Layer 4 of a small transformer language model trained on English Wikipedia (10 layers, counted from 0, width 96).
A neuron's activation on a vector x is GELU(weights . x), where the dot is the dot product.

Input weights of the MLP neurons that the questions are about. A number n stands for (n - 500) times 0.0026.
n8: 637 503 553 570 455 375 218 341 527 717 577 398 352 645 490 369 486 428 575 604 568 473 581 459 517 490 651 503 429 275 513 699 530 517 563 371 444 576 375 464 416 436 525 420 445 593 425 494 571 438 441 354 298 536 442 610 438 154 325 548 481 471 386 422 503 425 513 602 535 538 681 545 359 630 580 576 321 680 511 318 304 457 507 548 637 688 549 314 409 585 493 449 409 458 514 676
n14: 426 646 353 521 528 668 566 239 510 395 601 595 545 426 355 617 541 514 441 383 365 594 621 561 580 462 350 536 489 391 623 519 402 452 566 493 510 639 205 556 383 401 468 497 493 630 659 465 595 613 377 507 591 355 424 377 336 532 558 573 423 646 620 418 524 474 339 479 513 299 514 632 497 523 540 351 689 791 743 510 601 559 668 459 437 319 578 510 528 552 443 328 392 584 233 471
n20: 640 512 528 432 354 384 347 198 528 616 594 589 509 497 580 612 494 408 391 367 518 478 483 516 691 416 558 367 490 509 509 581 668 471 598 408 530 583 555 335 658 424 565 587 657 667 555 538 507 440 467 451 271 414 571 571 669 461 593 402 683 450 359 308 394 518 405 654 470 590 506 317 624 557 460 391 460 431 530 587 415 729 528 286 559 456 509 599 361 573 577 426 569 526 592 604
n21: 452 527 452 357 444 453 466 510 525 483 281 409 430 402 453 471 417 403 421 424 492 562 445 394 582 561 596 454 527 533 572 452 300 546 488 492 547 445 497 481 564 560 455 582 564 642 418 444 367 497 644 583 520 564 332 439 430 441 641 599 392 341 486 381 311 386 701 485 404 558 543 459 385 283 564 355 508 633 434 619 486 409 591 419 442 403 478 371 439 666 475 471 576 518 385 717
n38: 429 580 407 412 444 506 524 481 500 636 429 481 468 341 478 500 471 402 693 462 454 420 647 560 426 474 564 604 578 637 543 435 602 704 444 383 691 439 453 425 455 446 393 541 689 528 390 588 411 571 486 352 619 483 508 483 349 448 497 688 492 545 547 257 457 511 628 448 521 661 535 527 500 369 585 547 494 546 364 557 423 364 447 413 562 448 462 500 621 646 702 570 557 533 613 697
n42: 389 481 441 488 550 449 485 308 440 865 401 543 455 468 672 407 548 665 527 458 607 420 342 581 504 525 713 473 601 750 478 451 477 431 496 508 488 430 663 547 575 609 373 558 712 854 492 665 471 703 454 637 552 453 406 685 569 431 328 538 531 559 549 513 397 788 531 765 477 414 561 473 468 577 86 365 484 556 623 278 465 523 699 435 472 419 175 625 689 723 646 327 588 471 512 377
n50: 389 438 350 676 606 442 583 681 461 712 507 429 500 474 455 346 196 583 551 367 528 619 652 513 575 592 609 386 625 578 488 509 452 433 438 361 378 594 670 449 451 569 620 582 468 448 475 435 703 320 430 603 497 477 685 503 664 525 601 369 509 573 544 566 467 319 346 557 568 463 367 494 431 351 616 584 426 394 357 468 510 558 558 292 263 609 513 484 286 459 604 506 740 435 442 430
n66: 474 425 410 355 408 557 518 507 465 477 418 441 613 605 602 498 439 360 462 546 498 509 532 397 446 435 485 469 527 572 463 461 544 465 433 534 464 424 517 527 564 666 528 516 441 551 619 512 446 490 467 534 528 367 535 541 479 521 531 557 436 546 372 407 509 421 418 573 396 589 607 506 434 583 498 504 555 428 764 473 467 536 610 522 460 532 604 475 484 621 532 563 487 538 412 657
n70: 268 492 511 578 369 489 529 484 227 489 399 530 596 508 525 494 605 577 440 689 293 472 500 523 561 459 396 389 429 497 511 315 585 520 623 389 579 666 440 486 558 334 566 381 567 475 535 463 385 451 438 483 379 434 546 489 609 357 570 471 500 414 658 390 542 470 495 356 447 532 660 360 458 476 518 512 555 562 428 435 497 319 616 543 547 446 562 484 500 636 519 457 340 465 582 689
n100: 427 500 441 386 557 626 337 753 629 543 599 583 451 404 601 541 762 410 471 628 662 696 616 395 626 332 378 571 411 402 718 398 446 578 439 424 529 300 532 395 540 220 593 401 568 434 678 458 542 518 600 529 515 496 296 624 568 535 315 696 461 586 560 414 375 657 525 456 333 580 732 429 746 642 326 591 406 738 382 429 407 417 504 572 409 587 323 465 527 411 456 444 412 596 288 764
n148: 505 480 599 400 383 400 478 385 455 533 390 446 410 335 304 562 407 521 434 452 533 489 420 343 584 465 536 388 586 430 594 252 666 457 563 562 449 456 472 420 602 514 429 530 351 604 370 545 354 457 536 441 439 539 550 625 437 361 485 602 359 606 363 583 455 421 567 459 592 476 604 508 490 518 517 414 464 436 464 515 627 369 500 422 555 438 578 437 486 607 560 393 563 478 462 657
n150: 567 603 458 547 463 528 325 468 701 393 440 249 393 468 379 561 511 329 408 490 507 719 581 667 475 464 360 480 318 400 639 574 510 582 310 559 664 452 740 455 423 389 319 303 370 493 452 527 378 700 554 472 271 586 548 267 572 362 466 420 453 687 349 608 405 514 352 397 447 598 728 409 490 598 458 536 566 592 332 493 531 435 476 417 309 390 463 282 507 524 601 337 679 639 577 500
n161: 629 612 607 550 619 515 465 296 634 417 522 409 415 500 296 580 395 349 471 518 393 623 599 496 473 270 525 504 563 456 500 599 533 744 500 438 276 365 721 493 522 492 396 458 492 573 859 521 593 493 504 657 481 394 255 651 520 286 843 549 422 504 538 280 726 554 348 605 412 511 662 636 419 600 544 584 537 425 441 475 698 344 686 508 397 492 568 663 631 511 603 310 582 601 430 373
n184: 347 225 649 500 534 595 599 719 472 310 427 579 284 561 596 446 463 360 606 797 737 736 597 475 567 588 602 504 449 580 523 604 642 525 424 660 445 548 682 484 351 757 352 475 394 548 516 680 504 730 469 532 541 468 390 520 504 341 566 496 271 509 500 547 379 418 611 485 45 337 644 434 677 520 535 508 356 598 595 473 594 595 512 483 676 578 574 473 748 774 392 465 666 580 614 206
n223: 518 390 651 731 231 424 527 332 479 556 550 549 375 383 448 406 439 637 455 370 544 664 546 550 537 456 362 33 489 514 547 368 548 543 552 490 507 255 507 364 465 459 324 504 581 426 479 614 340 469 651 448 393 608 551 735 569 428 380 480 711 557 551 489 571 510 413 432 352 595 507 428 422 746 328 672 521 561 451 476 452 486 545 565 514 641 538 473 717 490 504 577 511 207 634 667
n225: 362 507 524 500 492 581 307 838 623 411 512 357 368 425 527 524 480 307 423 790 568 468 474 472 414 684 377 400 487 531 228 315 824 665 484 749 346 555 542 446 783 550 526 377 461 516 258 504 517 485 500 586 488 364 543 716 440 454 462 500 470 630 407 672 753 511 376 420 369 508 452 546 705 508 598 390 629 416 248 511 584 450 411 500 735 406 306 341 311 760 300 507 528 537 351 576
n233: 547 421 466 485 562 665 544 539 572 655 599 595 521 483 592 432 442 349 591 655 505 564 591 342 620 515 596 428 581 527 544 519 418 580 477 327 514 488 478 548 507 565 532 587 489 493 550 444 503 526 713 420 426 393 531 427 594 602 419 441 540 463 495 356 621 495 394 303 636 408 465 555 623 543 463 533 522 475 424 614 495 519 563 535 485 622 479 410 490 560 627 456 446 407 534 540
n236: 614 506 483 725 347 441 450 391 372 474 527 434 522 473 371 548 517 432 399 613 455 705 621 466 458 479 337 393 192 335 336 382 507 310 437 530 451 662 346 349 610 418 723 448 639 390 659 541 430 329 338 490 557 497 567 759 587 561 536 557 497 532 600 525 547 426 507 592 389 652 551 306 567 393 496 710 503 608 575 429 432 513 652 301 467 605 587 567 486 675 537 510 430 328 598 525
n237: 418 453 666 625 263 699 406 287 543 374 443 395 286 407 647 562 478 431 493 362 497 543 543 652 463 530 493 410 474 423 507 582 427 377 634 433 538 493 531 497 341 492 503 541 566 514 780 490 493 342 586 525 371 486 642 610 492 497 789 480 445 473 544 406 446 393 287 409 362 544 641 548 688 627 481 408 486 414 257 610 548 716 788 409 571 615 400 415 555 728 391 426 629 399 806 515
n253: 508 463 334 371 629 489 489 389 690 478 658 553 424 494 361 607 606 520 431 334 427 279 503 566 491 421 525 481 679 497 529 484 423 572 659 472 412 508 406 603 537 551 532 488 509 677 459 511 411 514 596 517 738 525 428 539 325 590 421 497 568 449 442 575 384 637 497 459 390 374 555 475 444 535 594 535 494 434 530 680 706 453 355 688 534 658 492 478 594 421 346 425 531 444 497 524
n257: 378 338 404 587 360 675 485 415 481 399 494 604 497 459 595 580 449 525 467 521 572 676 575 532 613 312 576 558 450 441 774 467 643 427 780 460 387 568 613 537 432 513 573 396 561 410 585 468 654 355 521 568 638 230 537 652 453 557 494 536 464 493 490 437 322 470 497 486 491 629 446 518 298 334 537 419 475 601 250 458 539 549 395 625 438 527 593 330 416 564 357 651 544 552 474 450
n279: 537 454 332 539 563 688 542 640 606 379 357 529 263 609 526 592 435 366 507 656 489 504 413 515 309 422 299 533 706 530 433 518 463 466 516 759 581 574 456 448 276 735 556 519 607 578 347 535 630 543 558 530 560 264 718 586 341 587 779 568 301 448 673 699 526 351 544 521 194 438 439 381 695 391 261 527 415 796 396 674 493 540 297 592 604 528 384 450 523 547 522 514 575 535 528 412
n296: 369 470 440 527 470 708 557 684 483 637 380 640 530 503 430 450 369 526 500 528 555 673 577 488 577 479 500 730 557 486 527 511 466 509 494 503 503 367 430 492 443 355 470 470 597 438 370 414 335 437 553 469 491 537 458 574 488 461 586 492 500 412 609 427 540 334 444 550 644 763 503 506 466 254 559 553 407 425 421 395 578 475 627 389 446 466 558 289 441 486 579 676 572 401 278 552
n309: 412 523 482 734 506 509 474 634 396 521 561 407 433 497 452 559 394 338 488 429 459 512 429 336 598 506 509 405 374 437 537 477 425 596 573 406 530 581 602 563 378 461 394 662 453 740 396 312 484 376 515 666 457 476 353 533 619 338 683 520 576 477 434 490 497 500 482 668 494 418 612 291 476 568 457 317 590 583 500 515 553 701 518 572 321 507 612 421 665 704 418 358 387 519 452 667
n320: 586 311 432 582 202 496 402 363 385 342 414 549 408 400 599 419 489 719 441 552 679 594 636 678 418 619 360 357 542 779 618 651 335 544 709 383 622 390 514 447 500 690 443 556 598 589 566 490 244 420 493 405 457 433 526 511 827 586 583 476 407 462 375 694 457 472 426 575 527 393 500 538 493 573 523 363 493 471 447 469 538 521 729 573 674 515 251 558 641 521 461 425 737 481 556 761
n342: 440 561 550 497 591 505 561 517 477 539 353 449 481 498 456 574 541 475 478 382 385 432 477 530 474 583 522 614 503 419 498 512 551 586 409 608 500 468 534 402 396 558 458 557 655 480 548 474 505 471 519 586 472 539 525 606 459 632 449 502 483 322 538 603 547 606 520 436 552 485 581 447 336 577 312 611 544 273 372 394 553 429 443 684 433 446 606 490 347 708 621 446 492 367 531 350
n345: 440 256 608 563 172 466 554 468 369 694 478 541 488 490 538 709 555 367 410 374 445 554 506 542 440 589 329 349 439 462 416 320 593 335 437 538 472 447 475 441 614 463 497 510 775 481 633 581 500 469 503 440 612 641 726 453 607 494 411 706 482 459 595 348 516 417 469 447 416 668 591 300 554 469 407 635 619 622 456 365 389 606 443 399 604 462 617 460 556 568 535 406 481 503 490 606
n357: 591 574 471 435 400 386 372 417 601 474 467 498 581 565 355 427 459 541 480 522 476 359 475 432 572 447 504 433 521 491 576 434 565 586 486 522 450 478 596 496 493 486 462 530 515 602 561 519 474 498 405 456 457 526 543 551 452 425 558 562 459 490 491 356 493 496 380 494 498 599 452 689 531 397 589 346 509 518 533 595 617 572 513 379 586 673 547 464 572 474 591 581 388 682 589 455
n359: 506 529 660 478 477 658 474 367 431 643 463 436 441 593 445 678 500 525 642 428 685 528 615 456 471 429 479 494 402 583 465 467 491 298 568 494 406 472 506 494 768 592 561 477 575 454 630 512 523 383 455 423 266 656 680 737 594 503 326 524 500 635 545 431 553 464 293 386 594 600 402 482 621 728 386 526 509 556 315 404 491 479 610 595 509 543 569 494 452 365 478 553 460 688 708 563
n366: 504 312 442 590 394 607 319 447 515 585 529 571 355 438 475 745 526 611 479 427 281 780 413 449 635 301 638 521 500 346 510 677 684 625 349 765 355 671 514 464 432 331 463 526 512 626 634 572 477 399 486 621 275 350 421 396 716 598 462 658 413 550 530 546 525 577 323 527 366 601 430 437 384 587 457 560 625 566 485 290 430 457 536 426 597 543 416 590 470 567 615 452 674 663 861 554
n376: 319 446 599 522 613 527 526 517 622 565 343 444 462 518 625 673 552 688 515 661 395 646 360 187 626 475 553 485 503 476 469 543 541 512 513 613 509 587 470 408 527 500 403 513 460 728 585 689 627 480 430 491 579 432 448 593 493 299 538 661 619 523 379 580 352 447 464 616 494 331 497 462 590 564 370 581 476 537 693 477 441 654 595 361 644 529 520 477 597 506 479 511 324 453 554 348
n382: 637 725 260 386 494 651 598 404 539 492 481 368 437 519 416 624 402 455 588 431 363 536 449 436 568 662 476 433 494 630 557 476 489 478 569 592 618 470 529 648 421 526 570 642 680 377 535 580 396 492 444 394 506 492 545 603 569 537 429 516 532 456 416 613 327 572 435 477 393 597 450 601 473 460 559 520 443 389 406 527 673 492 559 573 383 592 508 455 608 513 541 508 442 302 353 620

Each question shows a token from some text and the vector x that enters the MLP there. A number n stands for (n - 500) times 0.014.

" Africa": 460 545 669 593 406 463 582 303 505 605 521 488 535 488 560 568 305 548 475 392 434 465 428 385 439 439 648 690 377 392 459 375 505 415 512 489 637 613 682 444 505 467 457 553 257 619 467 338 532 460 542 545 472 561 522 484 540 526 417 430 467 579 490 600 232 540 670 453 621 445 442 582 709 394 582 485 509 468 464 503 509 343 271 561 671 415 496 733 556 322 398 456 506 405 290 596
Which neuron fires most, and how strongly? n148, at about 7

" announced": 394 440 529 494 243 565 490 353 453 546 444 383 365 508 514 563 404 551 491 406 486 418 398 395 396 434 606 469 569 580 363 427 520 406 267 569 680 338 621 350 499 503 450 626 488 747 489 352 710 409 496 593 479 510 480 479 484 533 546 334 506 462 492 590 434 516 520 611 567 509 526 568 482 434 599 436 649 490 723 366 405 423 517 475 530 566 497 742 532 504 440 709 493 519 362 542
Which of these neurons fires most? n42

",": 388 391 581 600 287 462 390 330 584 472 594 621 442 465 478 512 510 447 453 490 464 363 498 422 470 605 591 558 522 499 429 311 467 393 385 634 702 451 580 443 392 477 466 704 531 678 501 372 697 508 382 483 432 540 567 404 534 470 510 361 526 553 543 640 467 515 624 239 538 565 565 530 435 466 593 646 538 488 602 426 608 401 403 468 560 615 587 616 610 431 401 777 453 589 376 468
Which three neurons fire most, strongest first? n345, n357, n223

" York": 457 563 642 614 415 342 633 372 544 503 630 432 532 429 610 753 367 528 461 427 368 479 489 394 468 406 610 538 398 550 373 451 470 442 571 377 509 481 628 440 466 431 482 574 301 597 379 354 557 521 515 557 501 569 481 516 483 448 500 315 358 535 522 577 185 441 642 437 666 465 401 548 643 309 564 384 413 496 542 455 394 346 427 547 603 413 478 779 654 422 403 411 527 545 367 594
Which neuron fires most, and how strongly? n148, at about 5.6

":": 398 346 643 460 179 473 586 404 581 489 538 483 506 463 491 487 408 487 526 520 573 416 491 401 451 514 525 550 434 577 357 348 474 418 443 502 677 386 612 391 375 456 531 639 550 717 589 377 683 500 364 450 444 531 456 401 510 627 417 387 481 539 457 652 386 538 567 249 588 508 579 519 527 488 596 535 545 421 606 457 573 387 434 445 613 592 471 636 595 474 416 652 525 533 430 528
Which neuron fires most, and how strongly? n320, at about 4.6

" defin": 479 588 688 601 376 575 561 316 551 615 434 552 479 411 588 687 516 604 566 563 486 438 483 453 439 388 530 564 401 407 569 503 342 497 451 502 505 364 547 577 610 389 331 684 294 634 438 203 692 392 617 550 442 474 586 467 465 358 487 262 592 530 592 505 460 538 584 431 639 495 473 528 660 352 587 400 483 632 615 452 497 378 429 465 531 533 505 583 565 511 388 682 390 433 349 501
The two highest activations, in order: n309, n14

" arg": 401 502 527 368 403 543 550 426 499 508 259 499 499 373 479 521 649 342 507 506 447 422 416 461 478 500 634 542 562 524 422 480 493 452 348 580 547 208 540 545 446 577 352 693 407 681 491 316 632 398 497 518 491 433 497 308 533 425 541 311 494 372 477 713 472 446 588 463 604 475 533 521 444 526 479 405 682 516 665 477 505 422 376 420 542 606 552 518 370 502 450 883 482 458 324 508
Which three neurons fire most, strongest first? n21, n66, n342

" called": 340 499 583 659 215 506 536 304 510 410 571 543 366 413 644 487 518 357 497 517 482 480 505 443 357 500 486 535 376 487 345 568 318 425 430 593 668 465 557 531 571 439 503 566 465 626 566 359 774 348 427 545 444 442 430 476 521 608 536 322 529 557 600 616 483 643 602 490 483 510 419 446 486 494 554 539 550 392 476 546 388 440 443 431 480 604 541 704 475 383 448 611 390 358 399 492
Which neuron fires most, and how strongly? n236, at about 6.2

"e": 459 475 647 569 385 291 483 550 634 430 565 497 545 478 427 558 556 485 565 366 665 508 381 428 461 454 640 637 516 500 455 423 409 368 425 656 574 332 628 454 433 620 544 653 519 604 544 343 814 531 496 530 449 469 489 416 559 498 390 448 480 274 624 751 550 480 475 359 670 516 500 640 502 498 670 438 583 536 607 486 570 436 412 362 681 631 459 618 501 505 454 752 543 596 589 449
The two highest activations, in order: n357, n366

" plan": 592 498 494 674 403 498 583 404 520 385 493 539 527 492 704 617 542 427 423 458 385 469 390 390 379 405 533 470 384 504 371 353 574 602 432 439 742 474 523 508 513 570 445 591 228 554 536 315 673 423 538 577 431 434 527 428 528 513 375 288 372 497 611 550 424 596 555 514 580 498 412 690 656 386 624 558 515 550 665 501 410 410 486 416 447 578 465 752 429 562 445 641 350 430 250 561
Which of these neurons fires most? n14

" the": 442 452 668 554 132 557 460 272 568 456 580 515 327 503 600 563 548 439 519 486 480 504 589 424 438 431 453 475 355 531 481 387 464 453 435 545 612 414 622 467 555 361 355 657 482 572 510 393 641 516 560 497 496 606 584 474 546 461 443 322 500 524 545 630 456 506 548 400 582 543 504 441 633 587 546 667 517 517 458 460 521 405 472 413 563 637 489 667 524 461 463 607 462 525 378 593
Which neuron fires most, and how strongly? n223, at about 11

" pre": 428 542 553 559 337 651 580 253 533 574 379 597 444 410 546 653 644 403 494 510 542 532 581 483 419 452 532 597 362 507 476 368 557 490 430 602 685 394 633 545 475 522 359 604 340 519 524 326 578 346 542 483 596 440 536 459 408 419 563 325 463 481 757 552 405 428 664 473 630 443 510 469 656 415 500 506 456 393 556 545 528 290 416 401 507 612 506 626 421 524 528 703 432 537 353 684
Which of these neurons fires most? n38

" network": 437 466 476 538 342 467 424 434 458 532 410 469 446 502 619 494 494 509 487 425 454 479 325 428 365 407 651 615 415 525 389 370 585 507 415 436 618 348 593 320 508 686 557 691 405 687 632 402 683 454 487 508 507 417 485 407 406 621 365 397 489 508 566 620 515 468 543 486 633 518 457 575 579 384 688 528 581 416 792 432 491 320 447 355 550 610 571 722 538 528 560 702 524 508 330 616
Which of these neurons fires most? n66

"\n": 508 435 642 518 272 491 391 250 497 431 522 429 390 538 570 578 612 454 453 410 510 440 605 434 477 431 501 437 417 457 352 339 496 372 481 445 713 440 575 489 515 498 364 569 413 574 556 315 788 452 463 556 450 594 685 396 547 474 497 260 487 512 433 563 401 515 554 360 577 610 532 482 621 534 581 671 598 486 537 526 534 335 499 372 496 668 451 669 574 443 433 553 420 579 518 558
Which of these neurons fires most? n237

"z": 636 483 594 610 517 413 601 482 345 473 549 540 434 570 754 631 477 512 357 363 367 400 467 508 489 335 432 607 385 448 431 554 416 567 354 442 508 526 619 428 569 383 485 513 194 367 352 321 635 570 520 518 540 546 517 542 472 521 375 270 351 489 586 505 292 414 667 498 497 466 390 533 670 383 553 581 449 491 635 505 501 404 414 689 479 391 395 743 472 452 406 464 473 578 400 568
Which of these neurons fires most? n100

"===": 459 392 547 507 293 470 467 360 468 496 524 381 383 517 477 573 509 614 464 374 575 500 596 374 421 464 599 555 382 400 378 466 487 352 516 612 751 402 597 488 354 611 488 494 519 622 473 391 759 538 417 599 484 534 616 395 570 574 437 336 512 387 348 627 425 489 494 516 610 574 530 548 454 595 735 520 590 452 772 441 580 292 498 394 586 517 434 662 611 506 445 646 473 498 472 529
Which of these neurons fires most? n320

"cast": 585 518 651 721 412 296 498 457 514 489 592 601 376 481 524 674 453 518 451 410 522 474 422 381 460 472 708 653 502 448 519 508 422 639 491 491 414 403 532 388 476 374 473 555 470 483 528 440 666 490 591 672 389 546 416 358 390 512 424 283 467 377 696 791 488 384 608 420 626 535 358 511 537 313 587 343 580 552 560 373 408 321 503 253 608 535 405 621 509 359 529 483 460 512 491 458
Which neuron fires most, and how strongly? n366, at about 6.6

".": 505 432 671 518 220 543 420 269 544 480 525 506 359 544 580 593 547 514 435 452 517 486 593 431 431 471 437 486 381 494 394 359 551 382 492 542 688 456 623 435 526 412 345 662 480 619 478 349 642 517 530 588 456 577 689 402 593 466 507 249 500 465 490 569 461 485 561 331 531 589 523 470 562 569 586 717 602 536 512 456 591 381 520 346 492 648 520 637 535 488 500 548 433 538 446 585
Which three neurons fire most, strongest first? n345, n223, n237

"writer": 369 458 618 639 316 500 487 295 537 651 646 383 507 499 553 594 450 617 485 451 458 466 369 466 395 460 615 622 481 566 334 321 491 366 472 496 647 410 541 472 603 497 478 647 344 718 574 454 795 466 487 499 484 525 480 387 502 494 406 316 489 451 605 669 509 519 418 511 665 519 392 549 541 534 586 437 511 446 682 496 413 387 492 396 600 538 389 798 541 541 552 668 467 483 410 497
Which three neurons fire most, strongest first? n42, n376, n20

" 2018": 461 594 524 545 268 493 481 356 486 579 486 520 490 401 492 553 478 398 487 448 531 414 510 391 484 480 590 490 438 406 408 392 470 355 410 539 720 508 663 397 401 336 408 640 386 598 486 239 785 450 537 438 496 654 350 500 667 520 506 426 437 398 531 483 377 504 625 315 673 438 399 589 483 477 625 498 599 469 536 534 523 352 474 449 694 517 392 571 588 473 467 573 430 503 302 497
Which three neurons fire most, strongest first? n21, n148, n309

"iques": 520 538 621 688 332 434 615 506 487 556 586 491 347 470 526 613 397 521 509 536 549 352 350 426 496 510 503 691 435 555 565 413 481 528 556 520 512 429 551 449 351 349 328 534 359 531 484 329 824 557 577 527 430 508 343 389 593 367 432 278 452 464 655 612 397 530 519 473 689 532 330 605 643 442 704 510 463 564 604 470 548 283 385 426 632 482 500 631 414 549 461 558 401 537 557 517
The two highest activations, in order: n8, n309

" Books": 516 493 568 536 353 454 555 459 515 543 595 517 578 476 585 716 460 532 516 498 473 436 395 386 431 403 651 664 386 577 487 367 504 391 522 519 581 477 681 380 510 467 484 680 355 720 595 285 729 559 528 454 451 566 564 417 526 497 496 255 504 496 535 575 302 472 584 441 616 532 474 585 581 336 668 383 501 626 699 487 433 368 393 449 695 429 480 728 550 437 509 589 523 566 372 549
Which of these neurons fires most? n20

" By": 487 450 599 511 228 537 498 353 390 445 632 543 414 409 531 611 421 485 617 540 486 394 589 419 412 397 604 534 478 510 390 575 464 441 425 545 833 524 600 409 406 411 239 550 551 549 390 314 637 467 480 588 499 431 509 446 417 444 505 300 410 379 582 568 494 475 571 415 540 546 578 476 539 470 387 656 584 407 481 566 451 350 475 466 532 635 601 614 470 516 435 645 492 488 415 626
Which of these neurons fires most? n38

"ights": 430 472 427 468 376 617 562 393 406 538 398 412 350 515 542 365 497 352 445 428 482 397 388 466 450 491 416 693 363 552 287 514 446 416 539 577 597 458 475 507 407 514 394 529 392 570 522 492 769 621 514 577 442 567 301 296 735 523 396 342 522 414 538 798 427 621 467 512 612 564 328 565 601 487 551 565 569 407 601 472 377 469 451 479 542 585 587 504 368 395 458 755 432 490 457 597
Which neuron fires most, and how strongly? n382, at about 1.3

" by": 464 403 648 579 195 514 533 221 605 436 585 537 389 439 618 558 461 481 534 507 472 506 499 376 445 557 652 532 393 457 485 500 515 473 470 552 723 493 605 407 518 429 399 700 459 637 496 426 647 491 528 566 467 516 558 402 521 445 485 329 492 501 582 626 497 508 520 319 553 575 521 420 646 506 553 661 633 453 527 469 526 437 560 425 533 578 438 677 475 407 446 660 386 462 433 582
The two highest activations, in order: n237, n223

"R": 543 493 660 651 451 326 561 398 352 502 454 549 403 390 615 518 615 484 517 329 549 458 422 477 445 378 422 713 425 535 260 536 428 519 532 445 558 485 391 618 546 653 435 545 360 377 485 568 664 519 734 802 515 564 399 511 415 599 468 331 458 409 523 764 461 400 482 485 665 556 261 463 678 513 607 548 440 510 544 571 500 469 457 734 422 518 472 633 454 429 395 539 452 532 509 526
Which of these neurons fires most? n359

" un": 383 519 617 476 298 700 542 213 441 497 474 647 582 421 502 545 574 356 540 531 541 515 451 529 462 454 457 536 441 410 430 523 486 412 473 632 763 438 489 508 404 486 435 626 440 447 471 361 668 500 476 450 391 416 585 359 576 446 566 282 516 479 689 520 414 571 471 421 666 529 545 338 589 407 560 630 517 393 440 548 561 304 360 458 422 620 494 746 496 548 458 623 458 525 418 573
The two highest activations, in order: n70, n237

" Nation": 432 549 616 580 282 562 483 314 454 498 439 640 564 595 562 590 415 583 460 542 345 553 486 371 384 407 660 586 351 464 413 378 522 357 450 408 769 531 647 461 450 489 508 607 360 592 575 436 697 494 613 578 456 427 487 465 543 446 585 326 471 513 613 637 399 535 512 429 681 532 415 533 673 375 540 547 514 485 459 573 519 289 457 460 513 620 503 618 488 469 474 675 441 407 289 556
The two highest activations, in order: n70, n257

" due": 496 474 606 604 268 621 642 376 489 521 446 466 421 508 530 511 320 508 536 453 522 455 315 470 560 523 633 524 494 542 412 461 447 424 341 584 701 390 608 396 443 437 348 625 428 610 519 232 555 412 535 570 438 532 505 404 467 385 606 299 379 560 555 525 452 469 630 572 611 476 548 561 533 347 563 521 665 433 669 450 520 382 414 458 562 565 499 769 443 506 336 690 456 541 364 573
Which neuron fires most, and how strongly? n21, at about 4.9

"A": 519 500 578 617 471 408 610 271 421 507 391 646 539 449 661 551 566 485 523 450 414 439 571 480 355 412 515 610 414 496 345 489 483 450 459 441 575 628 507 660 541 491 407 550 165 415 397 416 597 488 567 537 575 636 449 546 449 626 444 413 347 559 467 639 335 537 767 514 634 486 284 562 741 499 501 664 412 348 432 480 473 419 458 735 592 484 515 681 455 385 390 447 481 459 407 490
Which three neurons fire most, strongest first? n253, n342, n359

"ost": 369 613 623 562 438 427 546 366 433 530 380 468 498 551 520 405 678 425 474 572 415 587 512 470 465 465 589 729 381 595 303 415 355 465 533 494 616 479 551 544 592 515 473 633 233 534 597 525 628 403 595 627 494 499 428 372 512 528 406 372 422 478 550 791 518 465 538 554 498 583 440 594 667 441 633 532 609 543 517 539 352 597 613 340 414 507 513 631 556 455 519 808 415 269 307 592
Which of these neurons fires most? n236

" groups": 465 487 476 513 335 562 519 363 452 534 489 499 481 539 710 419 324 481 469 489 471 455 386 402 426 441 630 727 441 564 463 375 640 532 442 470 591 433 580 359 600 511 480 603 317 671 619 379 710 495 541 499 472 435 479 380 529 506 359 284 449 577 523 600 392 483 481 424 507 535 418 552 668 414 657 566 598 493 749 466 525 314 377 459 468 563 581 788 463 445 529 736 450 459 371 612
Which three neurons fire most, strongest first? n66, n50, n20

" times": 538 452 598 549 248 559 508 394 483 467 497 608 400 505 674 594 422 433 498 454 366 429 418 417 478 387 606 669 414 534 356 462 457 537 585 468 646 503 638 420 517 423 430 565 333 596 567 236 606 525 530 570 508 550 421 390 523 428 563 298 452 502 575 489 393 494 559 372 467 533 389 482 688 348 515 535 496 461 474 504 510 305 553 471 468 699 402 643 451 367 423 635 398 473 278 651
Which of these neurons fires most? n21

" she": 483 463 571 596 313 528 414 288 619 309 671 577 536 500 594 549 529 356 452 474 375 468 498 448 377 484 541 470 419 454 431 348 452 449 460 568 667 490 627 433 551 583 410 545 449 577 532 393 797 574 482 534 543 524 603 371 595 430 321 362 470 448 630 582 306 596 656 349 608 428 447 567 543 462 515 550 624 414 437 445 511 384 377 317 466 628 466 673 461 499 465 610 556 481 328 506
The two highest activations, in order: n345, n150

" director": 387 490 532 617 304 455 497 344 511 650 506 438 444 501 490 525 573 486 499 428 462 489 360 475 425 426 689 597 452 496 326 331 506 385 423 440 606 445 555 527 520 628 474 684 395 607 603 483 761 452 561 592 510 465 445 361 503 458 436 353 452 398 613 743 524 561 465 500 668 529 468 542 539 599 609 460 643 404 773 445 511 515 474 462 487 597 445 785 574 563 558 730 499 402 452 366
Which of these neurons fires most? n42

" on": 478 412 524 524 178 542 448 339 543 415 544 492 389 360 520 544 451 458 582 642 493 522 523 505 472 507 639 523 411 440 390 524 334 417 386 570 679 479 563 419 345 526 487 704 440 629 478 365 702 487 517 648 439 548 468 388 453 512 463 405 565 360 526 640 571 485 605 299 629 551 552 525 538 518 504 578 597 444 631 547 427 507 502 435 613 639 547 591 576 465 470 734 548 521 449 574
Which of these neurons fires most? n237

" inj": 633 449 545 492 388 569 599 367 470 387 407 530 490 531 576 553 543 486 447 399 427 501 342 457 427 430 550 474 458 517 360 325 591 586 406 561 550 279 528 448 481 493 379 691 376 553 399 319 605 452 562 438 484 412 461 323 540 380 445 259 406 456 548 529 395 576 599 424 494 398 413 690 558 445 645 356 553 552 767 636 562 464 433 353 464 655 445 719 500 405 460 710 511 591 437 581
The two highest activations, in order: n357, n21

" from": 432 439 640 586 176 545 537 275 546 448 632 579 342 441 619 429 456 458 540 516 501 472 482 406 411 471 531 520 419 472 431 459 437 426 466 592 771 493 671 417 511 402 378 599 495 644 543 425 634 466 531 636 506 543 649 424 510 494 511 374 525 501 537 638 540 507 590 401 531 524 483 436 561 509 565 582 551 449 508 533 477 426 485 401 538 609 504 623 455 358 394 626 386 446 392 692
Which of these neurons fires most? n223

"History": 425 409 619 595 254 550 333 284 545 541 552 442 446 500 495 671 588 432 526 406 449 446 523 441 372 324 615 504 439 516 472 429 455 425 448 424 659 419 605 394 528 380 343 642 411 625 619 294 735 527 484 516 434 462 457 503 587 455 530 246 400 557 528 548 447 575 558 337 617 485 451 536 629 550 504 594 461 421 617 454 490 360 506 388 443 592 506 663 540 560 519 492 531 531 336 579
Which of these neurons fires most? n161